Layer 6 of a small transformer language model trained on English Wikipedia (11 layers, counted from 0, width 128).
A neuron's activation on a vector x is SiLU(gate . x) times (in . x), where the dot is the dot product.

Input weights of the MLP neurons that the questions are about. A number n stands for n times 0.0053.
n82 gate: -34 17 -16 -6 5 38 18 25 -33 -12 -25 -57 -34 -37 -31 -45 -12 25 -60 -7 -10 -11 -1 -2 -31 17 11 32 50 -9 5 -28 -26 -27 -48 16 16 -10 4 -18 42 54 -64 32 -38 41 -52 -5 7 -22 19 1 -11 -7 -38 -2 -42 23 50 35 -15 8 6 -20 -41 -32 -16 -4 31 8 -15 -24 -16 -40 1 -24 62 -29 37 -10 -23 6 -65 23 -19 21 63 36 17 34 41 68 5 -8 -1 -38 12 -35 12 -28 13 38 57 -46 22 -37 -17 22 25 17 -26 -30 36 -10 -20 10 -4 16 51 -24 62 -32 17 65 2 5 -45 19
n108 gate: -1 39 -11 57 11 15 24 -24 -8 8 -27 22 5 -11 12 -8 12 17 -30 -48 -57 4 1 55 -2 -8 41 27 1 25 5 20 -53 3 -41 -25 33 20 -4 -25 14 8 -79 29 -23 -39 12 -29 -33 88 19 -38 -22 10 -38 18 5 6 11 -18 25 -6 -20 9 32 -22 -22 22 31 32 -10 -3 24 -42 -52 -4 4 -20 26 -38 -14 17 -5 35 -4 -25 -2 -10 16 -33 -18 8 -10 -44 -36 -45 14 -25 -38 -22 41 -39 91 38 27 -3 0 -42 -6 18 -1 -31 -14 8 -15 -47 20 -43 -33 41 -23 69 10 21 27 -32 -19 2
n120 gate: -8 55 29 -23 -25 -5 18 4 -43 -34 -30 34 -32 9 12 -37 -16 -31 -62 3 -18 59 11 34 21 13 -5 38 18 11 5 17 55 -53 33 6 -4 -5 26 22 -39 3 -28 13 5 -44 17 -15 15 -7 13 -40 -32 -22 -27 25 -46 -4 45 -5 57 4 -14 36 -28 -19 11 -8 43 -3 12 22 -23 -14 18 30 1 13 70 44 3 -3 -58 38 61 -1 -44 29 -3 8 17 1 13 29 -5 -63 -4 56 31 -43 -22 31 -16 26 -35 -6 66 28 13 -17 -3 -31 -16 -20 12 24 -25 -46 -23 29 -24 17 -37 -6 -34 11 14 48
n136 gate: 6 26 38 -3 -17 12 32 24 9 28 -31 8 -67 8 5 -3 12 42 -6 2 -50 -26 11 3 -64 28 -20 -6 8 -22 -51 2 32 -15 -40 -20 8 21 29 -13 27 68 -51 -58 8 -9 12 -32 -49 -16 -25 -50 31 16 11 -84 36 9 0 -8 -22 4 -1 -4 -37 39 -56 22 -51 -11 -7 -15 10 69 -18 12 -53 -3 5 49 26 -16 -23 37 25 3 18 -27 -28 -34 -3 3 -18 -33 39 -15 10 -11 -14 15 -5 41 -20 -6 8 -52 -58 11 0 32 20 6 -10 8 27 -7 -3 -4 11 -6 24 -3 6 -42 -39 -26 -10 15
n243 gate: 4 -8 -12 34 9 29 -73 17 -25 13 -21 -42 2 32 -20 -34 -37 19 34 8 -23 -32 35 30 12 -70 74 3 -9 41 -57 -9 -10 -10 -23 -1 -29 59 9 34 -5 -17 35 6 -22 -26 -22 -6 23 -32 2 -18 28 -12 8 12 6 20 -35 -69 8 4 29 10 10 40 -3 -18 -12 -19 4 -25 19 14 17 21 72 46 1 -9 -24 10 -11 11 15 23 15 -39 29 42 37 4 7 26 10 8 38 -9 -22 11 -13 -26 -5 -58 -18 -19 7 -23 8 47 -37 -25 -18 35 29 -5 53 -17 25 15 20 4 38 -3 27 22 2 -6
n247 gate: -24 -2 -5 -10 17 -13 -4 7 -19 -14 -16 -51 -3 -13 23 -5 -34 52 3 3 23 -50 23 -54 50 -28 -6 31 -17 -12 -24 3 -43 -56 -36 -48 48 49 21 3 19 -30 -5 3 6 49 -47 -39 38 -2 6 -36 -1 19 3 33 -6 -37 7 -41 73 -30 3 -1 -4 16 14 -6 -28 -15 -35 4 -8 13 -38 -4 13 16 5 7 -22 -35 15 -39 2 -8 49 -67 41 -43 22 52 10 1 -4 -51 -5 -8 -18 11 -27 26 -42 -18 -23 -3 -37 2 6 -53 -49 23 15 -30 29 -40 22 47 -3 37 28 -42 6 -48 -11 -14 -26 34
n82 in: -6 10 45 -8 26 -30 -26 49 -55 33 74 46 2 15 -13 8 15 -13 20 -70 1 -34 40 -59 -14 -12 -22 -47 22 10 19 1 18 -41 -44 -14 35 14 -8 -2 -32 -41 -20 -34 -7 -12 17 22 -15 -20 -57 6 -10 -12 11 22 -1 -19 1 -1 -19 13 28 36 -24 6 -67 6 4 22 10 85 10 21 -44 -5 -17 35 -19 -26 -7 -16 43 -34 -20 -46 -43 51 0 15 5 -36 26 12 -31 47 7 8 21 33 -11 -36 36 3 53 -7 -44 11 -26 -8 13 2 -14 -53 67 -14 23 -44 -41 -1 -7 4 -76 50 2 -22 50 -38
n108 in: -18 -50 -38 -71 -4 -10 -6 18 16 41 -79 -23 -20 4 67 -2 15 -26 -31 9 43 -6 9 -76 40 -16 45 -4 30 -16 -34 -1 -34 -46 22 -1 -16 -54 -14 25 38 -4 -3 0 -3 -30 15 -10 -10 24 34 35 28 18 -3 -5 -31 35 63 -41 21 -19 -71 53 -10 -11 -32 41 -6 42 18 -1 -28 2 5 -51 9 -20 33 -44 -22 5 17 -26 1 -16 13 8 13 -41 49 35 -24 0 -27 40 -5 -23 -2 -22 41 -23 11 26 -34 8 21 -10 15 -19 -8 -28 35 -42 -35 -29 38 -11 52 9 -51 -23 -18 -5 35 37 3 69
n120 in: 79 85 32 6 25 21 -15 8 20 21 -17 -77 -10 -21 17 41 -18 -89 -42 38 -53 -57 42 4 -22 6 -18 32 31 -15 16 -38 30 32 -32 28 -1 -47 -29 0 -44 -36 -8 26 83 -20 -3 25 -13 -13 14 -10 -16 -26 -63 67 1 7 76 3 22 -44 -38 12 15 -7 11 -5 32 17 24 -29 5 24 -43 14 -4 49 3 -5 11 62 -15 -2 52 12 -9 9 31 -45 25 3 -25 -14 -16 -24 -30 2 1 -84 39 -16 2 7 -20 31 12 -1 10 -20 -12 0 22 15 -23 43 13 -27 -22 -38 -5 -62 25 -35 29 31 12 -45
n136 in: -22 -15 -6 -24 -7 8 -26 -52 53 -12 -7 -24 -17 -16 63 -40 47 29 34 -72 -2 28 -29 -28 -13 -16 6 20 17 19 -20 47 57 -3 -1 1 12 -16 31 -26 2 8 35 -19 27 -40 0 -40 13 9 31 30 3 47 30 -25 -16 -15 15 46 -6 -21 -27 21 19 -17 95 15 -15 4 7 -11 22 -4 15 28 3 36 -14 24 -13 -9 55 -13 12 -31 -34 -7 -55 63 51 -4 5 -14 -17 -1 26 33 -3 15 12 -22 7 -14 3 -38 23 -23 25 -17 -21 10 -26 -27 72 26 29 -4 12 -2 -22 45 15 7 14 72 -26 -73
n243 in: 43 21 15 -43 -23 -19 94 21 63 11 3 15 10 -47 -1 35 8 -26 -39 -42 -17 -1 -23 -25 -2 67 15 -8 -13 -19 44 3 11 9 -24 63 -4 -30 -2 2 18 -4 5 3 -19 26 -12 -20 -26 11 26 10 24 -28 28 -9 -25 -69 35 24 48 -2 -1 -39 -12 -14 37 15 14 34 10 -14 -8 -30 -63 -29 -16 -6 26 9 -16 -42 -6 5 26 -41 -17 -10 -22 -24 33 21 -2 -4 67 -58 0 11 13 -10 43 4 26 26 8 0 -9 21 -12 32 7 12 2 -10 3 -19 -9 5 -1 12 -23 -15 7 16 -48 -12 6 -23
n247 in: -3 11 32 7 5 15 -21 -71 -32 -21 -2 2 -13 -3 44 -27 32 -12 -25 -26 19 22 -18 -50 -12 -13 42 -19 19 16 30 76 9 17 -9 -16 -16 -26 23 -41 10 -49 12 20 16 -20 52 51 -10 -42 -47 28 -9 42 -31 -7 3 -8 20 55 -12 22 -15 -71 -27 -18 2 -32 60 9 30 33 8 17 30 -5 3 -28 23 -43 4 -64 41 -5 -4 8 -31 17 -4 -4 29 -16 55 -38 -9 -31 -59 22 30 25 34 0 20 11 92 -22 42 -76 37 -19 -17 -20 -33 25 -15 3 -15 18 -22 38 -31 -5 -3 -1 37 7 -6 -21

Each question shows a token from some text and the vector x that enters the MLP there. A number n stands for n times 0.058.

"olution": 15 -12 8 4 5 -17 -10 -11 7 15 18 -10 15 -12 -27 -37 -3 2 13 -29 -21 -3 12 -5 5 -2 -1 41 9 -19 3 -18 16 -1 9 19 4 6 -21 0 -11 -2 13 10 10 -13 23 32 33 17 -5 -8 -19 -2 -12 -4 5 -3 -28 15 -26 -30 13 -16 -1 -13 -4 -6 -12 33 -13 0 2 16 -1 12 17 -21 21 -6 7 -36 -7 13 -39 18 -2 3 23 35 0 -10 18 23 15 14 -23 -10 -14 4 7 8 5 6 -1 -15 -16 17 -51 34 13 -2 6 19 -19 25 4 -2 16 -15 -31 -33 10 25 20 -4 -11 -26
The three highest activations, in order: n82, n108, n136

" a": 5 -11 -19 -22 -4 -11 5 9 -6 35 1 -8 23 8 26 -8 23 50 26 -7 20 -7 25 8 11 -1 -41 6 6 6 -5 -4 -14 -5 25 13 -5 -14 -18 8 -43 -12 17 -10 24 7 18 9 9 -28 -28 4 -10 -8 19 2 18 -7 33 11 -28 -17 -8 4 20 2 -24 12 -9 34 -22 -13 -2 -14 -6 0 11 -8 -5 -1 50 19 -5 -25 -15 -32 16 15 8 12 -4 -6 6 0 3 -6 -2 27 -15 19 -9 -4 4 26 -10 14 9 3 -18 11 -19 14 5 -15 -2 -10 -5 -16 -20 0 -26 -40 -19 -5 -12 -26 17 7
The neuron with the highest activation: n136

"\n": 19 26 5 3 3 1 -2 12 23 -12 -15 -3 33 -14 -13 -22 14 34 31 12 -29 26 9 2 15 16 -6 5 -27 -16 -15 -9 -34 -40 -24 47 17 -7 -10 -7 -23 -1 -4 23 29 -23 -11 -30 15 3 13 -2 -14 13 12 16 -13 -22 -44 -9 -1 6 18 8 -8 9 -17 16 -1 8 -20 -7 5 22 -10 4 18 -4 -26 -1 -3 -42 5 -5 -33 -19 -11 -5 5 15 7 2 25 -7 -10 -21 -36 0 16 3 27 -1 7 0 -1 1 -12 -4 11 -7 17 23 -6 18 -8 25 26 11 13 1 -4 -3 4 -9 -5 16 1 -23
The neuron with the highest activation: n243

" result": 6 4 0 23 -10 -4 8 10 11 17 34 -1 11 -25 -5 3 -16 28 47 -17 -1 -21 -3 -3 -5 -23 -6 11 8 -5 -16 -8 5 -23 18 0 -29 -8 -30 13 -31 -8 -13 -2 -9 -16 -1 28 16 9 -13 17 -13 -13 8 -28 28 36 -8 39 -25 -30 3 19 11 -6 -7 -11 7 3 -13 -24 -8 7 24 -13 29 10 -2 -15 19 -13 7 -3 -4 1 8 17 14 25 -26 -6 -7 -14 32 6 -16 2 -4 24 22 0 -19 4 11 -10 3 -14 -29 42 -7 35 10 -22 7 28 3 -13 -8 -18 -24 -6 7 1 7 -30 -8 -20
The neuron with the highest activation: n108

" ": 7 -19 -4 -9 -16 -6 4 20 32 24 4 -11 23 -27 -18 -21 4 11 -6 -6 10 -5 10 21 -7 -8 -47 -13 -15 3 -5 -44 6 -24 24 7 -17 25 -14 16 -15 9 16 20 29 -28 25 1 -10 -15 -37 30 -1 3 8 14 -1 -37 8 -6 11 4 -31 17 20 8 -2 -15 13 -12 -9 46 19 8 -28 -14 19 -8 7 -3 6 -1 10 -13 -25 -3 17 -16 -10 -15 -22 -17 12 7 8 -3 14 21 -2 -5 35 27 -1 -9 1 12 8 -12 -24 9 -1 -5 25 23 -5 10 -9 -14 28 -31 -16 5 3 15 11 -11 -4 -5
Which two neurons fire most, strongest first? n247, n136

"ik": 21 -18 -8 22 -36 37 -11 -4 6 6 5 -21 41 2 28 -7 -9 -9 -4 -20 -21 1 31 39 4 -10 11 -28 -16 -32 -6 -10 -1 -8 16 5 -7 9 17 -13 -15 -11 -15 16 -15 -23 17 4 5 5 -8 23 -1 21 8 4 14 -5 6 0 -36 -19 24 -1 1 23 -5 -32 -15 24 -1 15 -16 2 -27 -5 18 -12 -7 11 10 -18 -10 -18 -19 -3 14 24 7 -16 -22 -22 -16 10 28 12 -8 2 -13 23 12 -17 7 3 -23 5 -19 56 6 17 26 19 -3 6 -4 1 34 -11 4 0 -15 -9 -4 14 9 -17 -11 -25
The three highest activations, in order: n247, n136, n120

" red": 24 -11 1 6 -18 9 0 24 2 20 -12 18 35 -26 15 -46 -4 26 -4 3 -2 -1 19 4 20 -2 24 19 -30 9 -6 23 -10 5 -4 11 27 4 -23 -33 -41 -9 -3 4 -12 -18 -22 -14 1 10 -6 23 -10 14 -29 11 5 -25 -27 0 -6 -31 -14 -15 4 2 9 16 8 11 -1 26 -13 14 -24 6 12 -27 8 -2 18 8 -11 -9 -18 11 -14 5 -25 3 -34 -25 11 -14 22 23 9 11 4 -8 -21 29 11 -1 17 11 -7 14 -12 36 10 8 -18 -1 -12 19 27 -4 14 -17 -23 -27 -11 -12 19 -8 25 17
Which neuron fires most, and how strongly? n136, at about 0.31

" subsequently": -13 -30 7 25 -14 6 -21 18 -20 -30 -7 -21 6 2 13 15 -2 65 6 -20 -14 -12 -26 2 2 -9 -27 5 12 -21 8 -20 15 10 33 31 10 -16 -5 -5 -13 -17 -32 -9 22 -3 -5 5 22 -12 -3 -6 -7 16 -15 1 23 1 -1 14 -13 0 -20 27 10 22 -12 0 -4 -2 9 21 2 11 2 2 27 -1 17 13 -6 -2 -16 -1 -26 -14 7 -1 -7 14 3 -6 8 9 17 25 -27 12 -1 38 -3 10 -11 8 -18 5 -5 5 16 11 -2 12 -24 7 4 0 21 20 12 10 -28 -67 7 -17 -17 8 -21 -22
The neuron with the highest activation: n136

"0": 30 7 5 -38 10 22 -18 8 5 11 13 -22 37 -19 -14 -20 11 21 58 20 5 29 10 -14 -1 9 13 -6 4 -6 -21 9 0 -10 6 -1 8 8 -4 -16 -7 -9 -10 -11 5 -23 12 -19 -13 -15 -38 24 -7 -2 -1 -4 -3 8 -1 14 27 -6 -20 -16 11 4 14 -28 -16 11 17 19 -14 11 -19 22 24 -12 3 -30 -8 2 -1 -19 -21 -10 5 17 26 31 -4 -6 -5 -14 7 -9 28 14 -9 32 0 -20 -2 6 -15 -11 -7 17 -15 -12 25 -26 2 42 1 5 -25 4 10 -25 -33 -4 -12 11 19 -27 -18 1
Which neuron fires most, and how strongly? n120, at about 0.28